Layer 3 of a small transformer language model trained on English Wikipedia (12 layers, counted from 0, width 128). Numbers have three digits each and are written without spaces.
A neuron adds its activation times its output weights to the MLP's output. To switch it off is to set its activation to zero at one token and run the rest of the model.
A neuron's activation on a vector x is GELU(weights . x), where the dot is the dot product.

Input weights of the MLP neurons that the questions are about. A number n stands for (n - 500) times 0.00089.
n25: 846161469276495597695617528973400642411400519553416610610329343289648768447495749359648332286613675359619709509717370389714551953565360337433603618557400682559601410455227510495355382462321612500653249381611627731509519443395645668736234396691307439435534654439518491650391331383495399574216696648655509495596515433416566653446380235652456371168666402327363585406329469333555368618367
n41: 203289440425355652395731413471419619707220586460554399399424891200282449249704633564461652495766635342616425715534520702610481721671377344392370341660550720469481619343357420231558525401475657635242481485524643391688559580555421544477727455202404373554429052569519247500678763273629442387540696625351579716651143290861532840461560368751270718657604567274520465342395566722184440527425
n67: 384490510435543530623289615613273565554319588496507413521452609507409570220593457457402390534511587325374544568553536518510584437341354405507512701301504408233535457479561504659477375632754326695542648302511443335841571464623660412551490554394712255582541583652657522450618334521529406500463504529313483441467507464511507599500412479371297525870720563528389576607626605515542410317388
n79: 393268403465408528762455500521604578764412372249628483437471579573513924698330686344538683451560665708305471567547615655550509428444125663529618696556469697388496679504470619474547509582452474406368551417283586704470286163693560676394616365684318384552478614594422678638439311317797606346602655614601358424367468434504298330485580363453245381367408824556395517418434093382528491465469
n110: 572383625257518554644521187496389464473798491505522691178415492404443658364509678701487423643660331469520647355574627787650487669654757557568554531731342667403517581449295744513702602451762513425232561594513758518422214257432345320370334406773222482553459312478449102576183427449312647783464469603509504678640542297482517249567600671500509304460684445425522531651397327653419607424419
n148: 518596386508573482527435608673496370546415535291620340578599493553399720604473523290276504403504422652655443524567395671423451489410557553590579680542558594666545393551618589462555435496728239479229650465507272492515602535492652590662245599564449220455221371757515527637565367635373281738551553446474397274429508376511507318439624617701712493746423243466339538492681232468451634520600
n210: 402308555477464529165739588553612410590287642354420386434230551492430525555365379531562586198384465393569437679711614152422460526509496332453765154388450544695496536586585464815683437500187522559580474188346527751613620568323580544403659316217110420851671268536709450482549539595658605570528420428517601701753477350588742684369623549482523614130505495447748640549559594495629482524505
n265: 317393550136413695389613520432594525488728683554645671644332710527580447413217553353312579663679241316375462689436400629461713464617451411678652664749442351356544410618447342573738337398357686404609568504355565475456460393260614561816492389653533391719454565488410475720463318661451432372404516554326347619549876517423489332529633444568454536496340462476307652545409636637517635445467
n278: 729445451390379458602482537548482553635622680595556478533694231658474542485424553210441478639496298402669429422452328569623596537444265392372833560583492545601401477392553660582514729406553571560359374572315519395500600534458463522539439515507512597828361234645439681414372438590500387457746485709340409588277705420393346382600431422533271482448542367272515651782417354323432526581436
n292: 613438538486486687587682318254443555523574769394361788309400400627317487352715595759282605522373513527217427500745722528557281248819748567375723568618619707472504409443500348545356423541491486521375701427629260714504334193757726186393596359487286392676406524414496354672541526587427650566500392491513194624601443270482483257492551267496945567414271297450765418536468560491558623476509
n294: 384648489548532526397526466581240559625334416675164664481665373438596533480622070363723421574730511320504463447485552408583469557349578473455209657337575543573599334274457631651617574328426690452427720658515438453492496638472570566707597563488476352453395517294701461566445481346532435728404364729621555797293771433458434410580468442596334607434559715687535425555401459610325441623587
n299: 326338433480492370676526620531462540333396472774629252508534576385555496633644631564558576530381473532414481511488379520209473326653516089545530663467673410434515492584385298531785488575492476343465465444262722683419355468460283641549473408277549594543635596295511604357743619260396396446626480488569522543780778633688511311408710437512393457571280245559676684337500541342428396500580
n315: 509727482547854439542224395670495153393434300628468719427451348648491640628180738458803694349290505252352601504445586447577367423569421680527546444539391569452696542365243586403517406379355505601412435387532565444313528472599458389297594500052184648653423278454701312416725559576754518383400509528387684577877427457791483688550467435742143560370566549667646505402321775588645176605542
n324: 229809273457364547446515688304600404485457492632553530373533493550402597523693481400316374551622444565355616427353590516363481336523328705427538504638415614619661284319324796568768642427473561540292651380541469366526390558438347379326662546610610645534441411481383612638392582496458597544233344442664435448617592827258693478459308485590421530500585385428365581677500580384602465675573
n330: 508608660332435217410240546345426367521383470392492550571937549504697687496607568470475364492398358355465737693500430648467231504247445496322598581559327584407396521176423478357357261368504479536433567397433500483346458621440572416589431607757404754644970464407463316283496608615672371255461665560380640400741750548635747455670461327588619550674427615475599324662543407487345517584517
n333: 588625315480561526626346681313353468621602578651627704457670408748528387373472262645571151481745579206391625482630237685547333633372328631462584395552455436559516561376560709620474516448717468443572436549254556391461616545382532747443496524476368308524463598444512451492237680732512610370558492227707410445504563778444267284436401615449608610528561642644549658617410201513513528403395

Output weights of the MLP neurons that the questions are about. A number n stands for (n - 500) times 0.00094.
n25: 521496553507625321421537716380636663600736463385425622232511500306508483557511519196510508634500376832548643339429476545583536458411692440386489438581614463556526441159623576366511581565504591611748335747586545644664435353694547609496433264383408488636332357593459425467271518444851437444283451312511539573454334550364517442317513426535400349717459533598532298534704478737771427468542
n41: 582231675290547556678789465324488933611521436371690478723671444432839412599526496460460469617807555906274432462591472569508244438571521310136589567270648584431629504486404348568615233328474436713423329631437661476392637469495585491724449542453314347762575428440590236395474345586361516439659362128483414437283415628834591508517557444272540472591565538496231399491479663537719496394370
n67: 406490535494448532415705412357715532420697522568506758327379461578497617574454357544465490397379598664534390333426451336347490480459611523585456566533439434793529556347528427466500536401367722526431404614379549708558454586381363455346650430746546455692480380442551454447297500484425437594661521486484402469513393540389727634526582401673592517382388405487609441520414410573406399672693
n79: 375523471637406385476542407598540376557381333533338605468516446528686254654457472400374813389443575520332530406627795477500479358444296592321322488374617413531183475562463509524632630441373786260321673621540411535687478619403628566324409492590610344482633383538668789492664277222546794302594669617560428534492548595386390515645591599518542565620688439546547551516610466228517594377637
n110: 492676382500438586599435690456324456711489357701514390436522359534543614604248299421457500587728317467654475331287570532605263496579638446555518437703541465504407434555322488416393641529591611474433631427575362414597299385713511477377660700253755632487680599558554448230298469543569540301507642492447757504485619424328444594529595504636231358483507472398429548412400475678718486604510
n148: 595547749588361439488205262504507616599605359474209367415680508374620400360274686464324524459667526615475538285527583369444500528729652585547466801685695525581592670300619600439375619347519625599457585336500543535542578579309536728440363554440476269514379349381324551632445474363516572363696587643312403335496496566349568526577577515786341586620362306461558680802374511430442413570417
n210: 518488513532500451461516579635562418488369706410523537234488544573439500723335546653567483267460464367800532540786385328433430743787580418500419429697282598496472421642310237590544769600430352588408279392087709421390307205470568421640565380436646535378475665598524613378567488152426645435654423487759247448412555652617536310561575419369695352541565569673646550300492435447588684282465
n265: 452651489706530411556599443509472456507619490379415420361503489315674558481724616280687538567526610651687490416302353583510521493518474427624279422442585367573480567546503549427318650524520417348364435584590580515428255864483397553326510292617537875589456536434477509460436455412287525515446556579523593555636510362588434570543399415727473560467368412420553500550431326479457568701627
n278: 285459386639413464394644496568492473385274369442423386445362561470599641477752483700518604388678735625410575696536782556418401426500701520496117541656469409484492533335632559352536269430371586512560434390701556677572350343576796582539452391429529453295720760308871187518598543460318414515455474386617744590763264454577681450205574508511537504459292338629647418373567496547405496393564
n292: 430580809703734438467531409519433308329553419541530604479329811446074413748285451578532670477423561684437581569473411457549454609543570375671655532560343108779547294674466380616485629524634705263471314345520370331555523706504610454431558705423468357621344407516598470820528580519445327279648276513615414313613423575583539299387476523448597295561473422595504416600535426567657500357408
n294: 426369391405527467581500716517588426409500707472781440651422392574413483511533724255271504358446486347567363554463428640300702417466431482653718402587567452614493615671635379267594625819681627410641204466385585554500659511671366429443391584597560425356552374573350377532463543675533589497575600444586770396666253332402468671343362500462490359669518402400476451522620285429428637351455
n299: 619654298407385366358471483469563236382417690476559583371633456379619477488591449517414703488226604612609444360296194459516548622571536537292520727525266269463333647646334606901427757492541713328523477450607447319524610492344526698384662536504689785694404295594443609473367290451698450673717780513632466647487530512520464571439575500677447596289345601401627304396371541601571568496120
n315: 637313575466466618584584376565660666432578628511449415516477384460434443467774323567497480703545534520537463362473533531829640504793526618279477645527282293435284331479629401520523441484485546645578563515448113656496566402399429574642361533698676561546418616565439460492465652904404596657453436196504464455657488351445214326432283564561412411360599421538255543422300633607397530394443
n324: 536300590443584337523511287658541532525441528305387493605514376383550367432504441830742478552363361426504462643632562589545404412643528361446416493449765485375323592481638282466373382686364341471633335623452439476525606290643593600671546492451551550460413546450599520453420531581428570303627677597517586594438493293705343327784625500403615417480439655644685511231496408558334566393641
n330: 610453319591494765485430354520466742556507476739638457456411561541523464584532337307420475273479500628421576411647382331575549349728507689682365652536393424489587439538595516363600551597560706471598461457573419476472544471585493409401666534438611289471436479574346590725532571403486727401321411534370658657204536533513465531486512566414177381419262483440487550457174538560644593320566
n333: 285595597541317707352832432755401222314379695520604563511284410511394254973468537219562790385198693561832413480599539625893327361500613588468152783772550528531722376804399459368618596516542587431709580300354265600593430709423419058551536206515739784263458383536691718265564374546757685568294393721256348500505285168579626641500400289603352445443541521526480071442603701829365409522422

Each question names a token from some text and the token that comes next. It shows the vector x that enters the MLP there. A number n stands for (n - 500) times 0.011.

Then comes g, the gradient of the next token's log-probability with respect to the MLP's output, scaled to length 1. A neuron's effect is roughly proportional to its activation times (output weights . g). A number n stands for (n - 500) times 0.00072.

"Some ", then "have "
x: 656587448503535458471589568535560610531524503506524479376540575328714394558502509582462545495629384329270431401312494306480613575564566437669592367278481481445371468619473393531257680426519408389401622460721546316446507457490531430470466520621522560479539425448385569577558457354460450483536477441533542494380583514561684554688486565627506421429677461542449484514506487609631546430500
g: 588733434521476587438556253546622740671569392501430274390597714316561428528693546345478409496530416570520528312385482632801404590457684219588572482574470658391289546654568561322435471580643258455675497435424468508624413470497382368548446718329537368424648589496360445721488508543404562498333549559315604612505576266317345665575495570639397383667615657473728438643446561306404358354374
Switching off which neuron hurts the next token most? n110

"bo", then "ats "
x: 665590449479548503570574445471516510258515672416509431413413594435678489543447475530395566482547444474479407536418470287479773342660482515634542473317443524520456616608511673479310411468478499369551604427604538195544591485578434629371550625508518413514535520506231409509498381299493580592569554493546426536370451480498664584674445489437618317568561485593494495486507529509589423564510
g: 500275451475479409692620478495454519249484604549530476629291646554293373497714650393386352403531497535636559532490452373593491307496184638503363512553689633540490633357457442469719482379622369637328583418653711371773605564427488613737615419437437507497498471452566473616314354635501519582456384632249506607327538580400301359333824614376648189551673634484526619644440544495386463467498
Which two neurons, each switched off alone, lower its probability most, in order? n110, n265

"Martin ", then "Wood"
x: 714629661571520470527375480399550502502460401602567369371705617416648424507428374433434424470576419347383469357348507521501567520529545382722537357201512408464499478638517628512375541525432486385459533484527485200427658440504509506451632656594515565524542490487381704629530645452489557613563531452461349429205462486567658527559483562490548455475680543510437537512455437554581474503552
g: 510387366455524555608586448262643494799397484434504328365707531351527583337483597476597398547535512466654393545413624369306414627331583347520665672427652523259487351294387706583441439418615431478619407727585506764457526353333755595463638641479365733524574511561377395381451352617473408445466384652499510880300492458367646392628587646217373418520536418638411438446500531686577531581504
Which neuron, switched off, raises the next token's probability most? n333

"| ", then "76"
x: 577491577578480410603511452444498557406493436492476411461732714460609434577489584561404475484520516154428466385411540464532561519559463547681518429264474524585537546718515594618223564492577556506528656546595447434468567509461450496423510678511568547411640445520335581525657465332431485521523557560418340333217503520506624596550521509458467378482571384361373517498521422583553463547486
g: 447458362565385408552459494190503442544488670537676475833432622631484557711479231267479629546555612563487765580485484343390519733509518272659349499477572429579543394385257380383696434580464508443710542415422524577683518454581319513599471647548587648559462577609688510350507325373351504302541557397428289480502434642400657703432519372424600331662306446415600683427490298731383441445686
Switching off which neuron hurts the next token most? n67

"musical ", then "numbers "
x: 699582552542429380615484493475531465469507447519500497440425542337713501573470419424455661394418468433391274448333583428549654493510478472681642383200474463478491443633459515450347425536547476438442565491680507264475573449526522530408543553531561536430542510476419585484557395459584537569575424428400336544282559462623734580749474518610510404377655455496483661551486487608622546505552
g: 447337591214389611416622715565552725547299701616432498468650259405410489453396477356533607623649574368515634497614325243756641529556271742447400329460442382423311378476472460556581420505704427530437280651614376370430324266355691430515468510632535583526443691597596511306395566525327451634753425413480557362423289483431587600427620597478552528724638425648479664592558588582611471436523
Switching off which neuron hurts the next token most? n315

"stre", then "aming "
x: 564569601549516473558622514425514477372659598436339443376554552519709613465441424603522607393478442524445427505497467341423821409651452460583554360248546566532524444555605567466320465417502547461411547514631433343551503478541371593452493552526568464472559533552295500469494437346521685539531659522452417340420371507442594563693465371462534195594584431618544489459490394590611557585466
g: 515696415516432655413368673670362607469412634361646500482460694599631260466412514556346467449281626649520296528231566590442487591708584402308500658441325561559384529480544358457466454335438423608194539499323507449449689748500470407385579497518545453754544464615401564488520419478451482576222804337507557779227678479545487397666472383374485514628448494581598368599733453687564430356627
Switching off which neuron hurts the next token most? n278

"Mi", then "G"
x: 755587499536505481484488532393545498407623628526452457340584699378697412515431405511473578478594500473534505587491522382436867478684432429575546359233443447447465505613434519538216499483369576409486566569618563266492613434584464551447483597445574614366567539443405422505439463301450536580469497442490502530399500575530529510741439410393653406554550389559476508440620454404634469499529
g: 416474588393339426583219643481388516504324371453467493646614558497487439616456353631576553528571370380549400573412515484506563302439520590399735405580600465597372479460572545563368592559350473525686790412450441379757337299114724494314712487380414641415544499358769349615445572561643692507568350471469521711387569420608494765218439548508592597409807486352631503526570508487362480365630
Which two neurons, each switched off alone, lower its probability most, in order? n265, n67

"it ", then "may "
x: 725720635545591421476579390502686640480642515475533414540635522412649410491456426372425669501520409410343407391406528411511592493634453410679680419281468515496351441638480437481406634544431384439430543493687514240518447453493485443477524570638539467511561569512285499696548476424485522489515527443398358455347491510503594596733470519490460343458644489428469530485566446482551550499464
g: 389653333632358513582647660551522426283545429701566358425405503633589691484651555280662654523425408642471463552591163494581771525492430318446230356490561593365345294597522444375524670242548502503315558591398488541519413464516569371520241579548577413531581472634423670383487624545302450334601379544541838518416577367595427617495655543485262383601418587614393515654362691332524590607674
Switching off which neuron hurts the next token most? n265

"of ", then "the "
x: 634630526479510412481530455413631519437531408426440517453438612401580404539399444502494682407572395262331312411404508398493580485545399589574509445288442642497502472685605568597285516461418618428513483429723531435572585480513506548431514658518526571542514403422409599488604463414397479510524490545560263542348639460587642683608576547503504396371523588510419398465557365634574520632618
g: 545630484373681319559502327531509419436459323597428390587422272532406579272444617321588597667574522533447427564381454670430400376389384643513699585443570640401503626463732563244450494411414572460365395170557440477493464695554519574341519666502450445796627588262571482597591533464457445513707610443698639442704663463388145642593615547485664286622668626460362293371583340390645488552516
Switching off which neuron hurts the next token most? n294

"also ", then "composed "
x: 626631524575595382513552480515530581457464436624537447471602707437669456621490594435382556380414508278415493416436488432513519587538491496627628443305529571456409589660580560406302644498497435421504576423614469277566659495467435429388357543536546473472461413533467549623590511379471543462617398510456360348132566473569651599575465681544487344435533571437432479473524373551660598477573
g: 542590411480431196532427479455388605372111597505514523468563802470515489647351441563343360517363608507487409551551420571737418683572256523544680412465630261564635551537730688498521494378480560360622548605511533562480494476548539478437550601490437485412283593100547484413490206632566536589483568488454394451467587621402515435555535446518366482632440441346858785835436484565406515320592
Switching off which neuron hurts the next token most? n148

"e ", then "that "
x: 718739583548450306516498497461573506563569428483430417445572488274548300484482515487469673537540430569366369424319516397533400487415478567595540421300552512421423527551541418599367673456522602378427553470690478477448401598411499380319463493472652514622494492444360662493635473409460615648530522511471282379384518538537571607758618552456587499419624484444486521521475423532552626578556
g: 555827336513512753329468528468592474733541475485548450530508675366418534581666596787501391320501403473486554418352722686446611655606445562505404573599330684649493493478378246306291518607384482360524450523518472463770548483478394397588131559464595476445573452619355338528241504531481451616489505416614652408466430577782300571465627656441456430337378513508219675405412349600505552682451
Switching off which neuron hurts the next token most? n278

"ad", then "ons"
x: 559513579433578622526476554494570581374552518502521462522662541368658455486537478498472503625441346465555454441397421477498736469713526535675513447269697444442565438492436425467273538595379656534607523571498448155469674433564461566517523600440494459567466481527315529501442281213423452577423651388586503535400513656578593428676459532430527479433447584487340520520548433453504430654466
g: 549593567434489588789468539535278370555259603644275365597293484448603533444501710505640437639482699463470513603380322582793555692366643493394503595543568709464423493407457283534401385630665395363477352334587520175598474720485419412482488511483349442319401439385687444515587407492566734507470387337260472704322473450630623691325321633628608632587575583490365549548594549355588532589334
Switching off which neuron hurts the next token most? n265

"| ", then "south"
x: 583534603578586388582501379454484564395444498456495467437658710407586483587461540483414484529494490178443481268459590513542571532539531552662506438302394479582571530771445624597278567432582580422461616540645442427505518465444436482429533639493565550406603415499325546550701441456441528492543529522471312306215531540435581596583541521450486371501612469448420523520493379611545436547605
g: 394409702374599549422762755452522429547404549659537511700655262537317501431401562420812544540345545319324332319529395319486438402454319539379200438712723594294473417399649536548621561650239429490542477415688338479585527301505686593580413611591609604538430653348559393579729341523382589384553471569533468379328575490480584704495658617423608540437473541535595360566511617235554550407476
Which neuron, switched off, raises the next token's probability most? n67

"ac", then "tors "
x: 720539539485445405549436478555551493380523586471536531445396718378716542600410531561502573467483436541430422351381471347437734516561567407554546386413483534563377522692545658474318442487575537330598553461597497219529647426565462578464459601528596489313470428527449399536583450346443564517472415424539389411460528533610688522703538446408468432534565434557345569399528462527718529595464
g: 732667280420546512470540586768380636624422509438736341507333425391619589304207446770381660378541432611540443618417458479728325616341463396513480589623292486581564445492548540262448635629510407456562592539459612571543494538678499455267471519614552252726425543421595534354311519204581266517605600535454747536527436500365475280748489364482345501655534554551477382680588376497399443511628
Switching off which neuron hurts the next token most? n25

"22 ", then "August "
x: 604610560464618377606691517500545547457480513491469372358627543255660418546413462534548664555549438419388457339413416457433759510652450516565550443243434575509458573697544498520238570459372573448484616492589397321472591284493474381337699604567466502420589557472368638540536476280469568533530468504459453453503510477454600491612403588573576390531502422589464507562568445452626476604411
g: 385365579517591523302421466494546680462508496286592483480432479463434503468557507433578481417427110403286450702452523521470365605499403596695375511471638677615486701531711780617322427262516453462570403648440718463262487688775594502348445479456563555334464411461370556387508635640211698604539508453662277424351509455591634449636272506332402648477542816506541525409531597564538736512388
Which two neurons, each switched off alone, lower its probability most, in order? n324, n110

"s ", then "by "
x: 679616495604364454544581420528551491586516430566415404426503563258675321452573380520426680445418430529397425345322533371599506493419572473714508384404603498462424495613522530524212641395564409458482495466683374364584415601402464288446622536460533517626574471426448642454518502387557500526516646489425367488398486506432556686744530607500511461460570569447495581547531410557603535553616
g: 233623655479629301594537351563621386628457355414421675630530562400282209559369657362347552452508419323722378662412524516602522432452439525525590227357499115394583439422419664561724444413340416432665324437641458427566603737432578543608681509428582528393597566449526556616677351309474563695417515356669630309542472756540403601575416621644685446492590547406373433493486442439555668615509
Which neuron, switched off, raises the next token's probability most? n292

"| ", then "— "
x: 612624519575448428568626442496550583504544425502381540436549614390552408630392570581448578444544478364448459447388451348352516498541491470574502351264430543616391525678536611608287594439573531375534652407693562489410609520440506409396537635569655568413619422472381553396583492453517594501470519566511388425308429531542633603737537513512530400428561380227580519435550372603441469597522
g: 386558482487293470397606485464566656303482664481416399313298656726511585360573263413370514623410339518607400450658433629359525430557617735604672356373412493608420789541487421647562669430648409312578707477442713495386419621547387437515426632410631480323417671801468434822464451546540342726459593617391479430590580347307362442726361471325397487375597344484644499459591457475380624452630
Which two neurons, each switched off alone, lower its probability most, in order? n41, n25

"west ", then "of "
x: 583627544504523401672503505560497595477534441422393460472625622387676500666320610429517610431532513331348427322372523438529583504582454439553546379245510491591519454605583321435249467405461531421437518442663392311538588334523445585451594632477570454424563462556366565548619347296486540596717539553490400429381421576522628542652497505482577384551551467580538532512517433608681486600492
g: 351422372353612335369392425657758572575533446488512566518377424560510678400649475359511460480765360585299288366570710436470331470511548588339538508511608606475487478390480234320463366414258356727548603550456528473554587555354502441405426539786777525581348415375597487530562354378281473334569614367583644638498535524523555366679382477386348493336615718684712385645532617691743629626568
Switching off which neuron hurts the next token most? n79

"a ", then "co"
x: 673596525481528387616500444498676539420510479433465455370533651365584439514420513628488663579547410342300254386453506350448594517645417417601561447432443495411432418589571541608296655507479466370503550461623519350502541405565562427407577565628651486428571426534461616496535426373394564515471524477518370490332588473608671530711594538551628437322559419454460581426440462614558629466530
g: 455581521318290489428367358586516503244525502546575571562521662497461518516505732420504469336384580512578384454344451654523456590752679377402610708364443517479540540611816515253671577282538805450355419400419545573325221553561421440440408723566236592434375507370546301438559603600379493428360467509442509390704619424442386560520573669307565501373576570571455746341625591712743666371560
Switching off which neuron hurts the next token most? n292

"-", then "3 "
x: 652606525549506445393534527446654540574452515511498399491709654455463310458462402546528493496471508375468489469581417535539620622550539664587579509262590484542497335656527495491005511537430524680567570528654364261599611393468321547340588535512485524371501557527395607499568488347484438505501437450451359381270482609543645590738566506426442409505469569531454572453478450458441529615458
g: 401674443583525658621286401465650480329464703610642580415457749556163406530472510354371427546359542641346690343612397480429538311611500596567630474556451501676528298287429623625435197458812648488347488418413676375618385646560468349336644509630541492551570535517669531437391586619598375621340679588259448440731541518418416411430450415555255368680493401520610517587520394367581608645373
Switching off which neuron hurts the next token most? n67

"| ", then "Mi"
x: 590597628528473496627618476454559515469525490502369508418535664261689454610478568536390629539499432291423449403378525433408695469555406491658476482315512450542570566681470521621267622348557539356541681575550494481414535457450520434432625620518617598407584465597321532447566417443327545592534528489373310461383497507474614586617408536504650488441530371292503535500536448529539471548475
g: 752370417638621510590505446510431468642412548571522331533748277528549638411443518704641615361518368403369411650422782484501602560294379594359425511588535418523441414486537727283366327514404634554481396638470500409514623296412683495692735176520556392714657308341430525538492552339532588457764517552466324398254620414443560593554608402504316703429433642725578389599413527486494273497429
Switching off which neuron hurts the next token most? n324

"ass", then "el"
x: 571488479643567348582492514468498507438535552480596593516557722415502543513517456672551444671511485556450398363376451413480523562485593418522533396380589492361528420643450584342336435435347786502531372550594499135533743495470368470410428630560495396451457469501330583582461504369578597557463629522602448370433516599558560486659576517358506299522405549502488577491555503507495444700470
g: 652546623565496214421515480612530616624467112445622597530493422552709418677417743322328620394437425648518673440449301335627519251602460506291638407503687635490440506383309438624435297579348472464619333732299519601405572609421410661621270579463505442424450404509379609550467728407493530628318462423586471540602753484212512383648438492554407534614424430627426422642534696613564651527475
Switching off which neuron hurts the next token most? n278

"out", then "lined "
x: 532633487622441455485516578510598413474544516533424524377515666589597393490399618457474469438457489475395374328493509374505667590627485434539581399277461674696537546646634520543242506604529501433391535435627407275539592467542443527288384548542618489373489486466345531560507520199570599537600489543509416396343529459522620522671475485369531351640578497571383417447522448640610504593561
g: 560397715742496511381684492550366704556414761427630299458305694380552552565550675409662546387346452572432515366456442379588355453391539543522413655561490608522519768463366646439502573489302389442620351561304521561596697472285394471545232719941429539535511674707469480558482252391328452587449426518652495428372512510495483318535380314608537613462448406637613405469678575428464543328320
Switching off which neuron hurts the next token most? n110

", ", then "Indi"
x: 624530530561538333486497496467481430519526477495459466452658595465613304594398573503515576560465456284270400404314468364574555489531413593599511388265508533521455544546502522542256601594504476408510707456655507363519398504447435435418566611589528623577602477486427556492742492450396492603562584495458370351318545473545627570731512482546545405422601607393548469398506417638585452614516
g: 368150592449481727572534677459498447413638632564404609646507296491495561599406629778578443612426481481397530516569627534437536424429276538617730411354568539437586664617551507544456236660484485555545409389541675581394724334306533775564389444515606421460491266482381379373650451575286532483577582742530345423655615812406449461410389424269505507474175559528627536474339511447458325366669
Which neuron, switched off, raises the next token's probability most? n330

"| ", then "I"
x: 590595617531479489638632474456563520473519498499368511422528670268692447605469562540392625534503437283425447409374522427400691468557415485659473478317504460546562562671477526625261635345547536371538670570549494481411531457446527431423626625526615611402589472590330540449568420448322539573522526492372303460377495501478608592619425541513648485439538376290509540495536452528543471549468
g: 619332408715708572626439509688375554754330524573403344526812473523485537482484483550611549300503272421296392718330820512440594601452419662365485538574426500475482446553436640295409492426493468493512472634557399441448556306276617508502675331653453337657568421287495626661373512480527582482654468516538496454291748518436582694509547565342336668393474684634495302556364679496395204548351
Which neuron, switched off, raises the next token's probability most? n265

"R", then "ann"
x: 692598512503638538521398496460443573522623534498486396397595621468618560542572409558424591622575457482351467427454506363470670528532560345673575378296427541571521501674537506498532606406504489439505603552478384049490659464455478602335532500569454432388574556434346526483524510479555658428556552479475337368390493597508699538488495491300604314453531509459491563397512377570517479552564
g: 729414226578381428637386335594761406382655587458506379598466482505380518668574757515515510597480458421721522863402594567394349790464458479515282448509619622373307577357554682432468574378495637712513339363474589330560512446718681531590370305299424690560566475467481604541632582442349533464622501344242314321467370466536403424591657569405610573562252533391425611547442557447561435595362
Which neuron, switched off, raises the next token's probability most? n333

"les", then "b"
x: 562582556557433428462545521550486409360708457449467371462588603381656509550552593510495528464516448521357422380452422294478858618568570391703557474282551528519411582665551578587342463491481461327539577537555417251449585441615484536376609601563521376469523427560283531489528568384476573484409561473431364402471563470392686567724511500474533385453605470590480400413496477528635534565468
g: 383524574446442499539472660374585316385507597249481683389352426473531814458606541612327507366486505556572187663744443693187348546642484730627414531547343488699461420542574593663385553538411444868646539519522497540591420703542458390529672300275437559498662349476399519574577476656438383356282525444349524587418540318467529497708584327592531728473633431547491467406381377490494602290460
Which neuron, switched off, raises the next token's probability most? n67

"(", then "P"
x: 630618526486539370527583417467529570580559527509459424450460604478619392485446499410510539392479504323426463533538494403534679560603436461637443397272514521457418487639573592530308604424387485327515680552576386444600542417530514408289568651591488556451491565518456613477590431318372526375587445568499306353291673418544659680616551681374448425336674517418550542460506462549613506646508
g: 406299332560513576486363719591191610690551571438428517602445686637533518430515560556545502388592475597399724638487513592343711462685441429332574543500368505487725692374619379536445419409585389335735619601464450374669410553438533589450403615615482508431423534384665207387330530618305622687497400507425299417776768418477406542216618622325415654545477358464543480384535503609409381222623
Switching off which neuron hurts the next token most? n278

"| ", then "Kr"
x: 529554561499468376552565439516537575433465462507459449439641668392593452593430521626388521404541535196510490421461478470449668498603420457596591483224449550574426562729487625604213586517556545448554634519620563365505536440455521536458577688501539527424605452461375613516696401355421481479561517476476336384341527488451667638647561569496407344477533375379465533465518397552535476683372
g: 680379768514604340378781599525463681579406442645508435359604127494670632507448473522686421388465499476641385407422462346575601410379569316524613382326573472375523460394580747319607537681293563475489263403689685447608430401468574459482505610423409483627446434255360576631646540546477427461426498628540374501203380248350379565561380470620639562574578666603540686607360681541662629343498
Switching off which neuron hurts the next token most? n25

"m", then "eld"
x: 604580562522517447583490528451481491415586540717462387493632606510642582596363450542360463472367495541431472413519493362591615527592576506655544409300576444409620450588377573518180566400404469442593617525428593224560523435508416408545457534448531537572514455536367555532487480475609507453436418637468273376327538467479605605645547555223675459536556665422450566431519448609517440636526
g: 659456488462601255426385387248779510585442427180649532417469442591280384658326536605516468953591543482469571846512413522391418481435416715509533495633585631521479491446329583601394283578348329439523355516532502467458659427647612560591484393360432422414607385571543510317428332601396416318406401391477486551529623668583454266610572553494589485751540644499621679423472403531580771435608
Switching off which neuron hurts the next token most? n333

"| ", then " "
x: 599497575558507418635528491459489573448461445459466465433618729444543440589412586517384448549540493193453438379456571479475534518540473512650516454280389527504530547716456662561232536490585583424499643565637475369509573494452444476456540630561559563365623467534350549566712482409445510499521518584447286341177508497453589619561551541460455388457608363384433528522470395630571503597573
g: 264334568464376604528493607561657641213709610482536613516409657467526328372536363598404485558631420521624706456662495614243455322625593576696352642507480628494396723646416523711337720378573410271527434547307398314552344611549353472376400626376739472456477668657348438534335370659374357599377587592506675322533483506440323398529556344616526656487607415445384454574553730362396547662429
Switching off which neuron hurts the next token most? n67

"on ", then "December "
x: 669613589508461465519476460540602485450493434527468396417629553446551359484434493515462547449544403260255419489394479374503664475647437581631571439411523596539500500624652558554254495460515584439509539522681412343486447525482442470431533601486582602496602505465426619514616463328395627498575584495454369366314516448427600594710499620525485358385565533517353378420526334642622575724542
g: 319427425344665510621658488405387663513758551359632469396621545284322534419431674454461395641259466638611584467357280539542676503672550657539419295414545556552448726548696557679362269441624379279451496497416587373535414616744586383428669571502507589571456495637340315233635571649422493687609639620461497381439445518545426228475310647485616691455437287402467472348611690495566527492351
Switching off which neuron hurts the next token most? n79

"| ", then "69"
x: 566492589573505384625493474472500588432473442466475423456659717445582450572450587555431490507527507151403442373405540476497624516558496522700530463220414508565527573714496638610248564490568567465496638512646487351496575464472462429454513627557528566400623481514365566509667487420441501531558529543441297325197536492457599615590561506461460367483608390402423490482501406569527453567578
g: 517489632580460484602477569160588297519375497472635492886548651485581583528434300285280586576538696553474678503435452217477534632510547344626281400524607540600426335406390431413715398546422457507589409464460608573750339449622348394597442632532709659538426589494674479306518309316411476424579581515478348377548431614537684739380515552471551234562381540504623513433443253719383526577694
Switching off which neuron hurts the next token most? n67

":", then "45 "
x: 492489509420574459557534500570605415491521517433449362525549628360707434682483474563414624531555475462486550371372445271380615481625555576725561360242568433664505573552490325372362541370551648364578609558587470560571504437404326376392547562550460503475557515526375488371556420358511564581557629548434500591357417551523522560800583518529512293407452459578584507405523344526544584559489
g: 611578404250419557499510367642643596531236584555439597282359342480252490598490509312409525703494579489248306564511381478669670536376245662522797420561390314357398416452691269570599497487454541387491540541359473615534464616330651508572516500543553674427347434616559579388586429743336549334933631590712602566609551396407398669487555407447468392671467590453539464499506643569332567522454
Switching off which neuron hurts the next token most? n299

"van", then "ov"
x: 614530565446559582533518492581560526331609518483431394460619642341601498471469340488533508457392482564374401347549505494580657523651435480649623357459606336352543504588302441478285450623345552433508553612421613309389538454581430602333643670462448491563481586471424594542467358286503527625450498525494479412544617525624584540699562594425601537531519598408429530398633486309491468544373
g: 638660376374505423386578622697559639596575553435392450408439443435330486381495692452466369339488553518619571276496694411554548644724536636473201360328582584715530407577483338207389395607327555590542481503471410419505390648534368213725480402687501528731452455435557453477664407546206593582659550294635585489645547436818395552634505419339666590366446685539392547480495534545677341364353
Which neuron, switched off, raises the next token's probability most? n299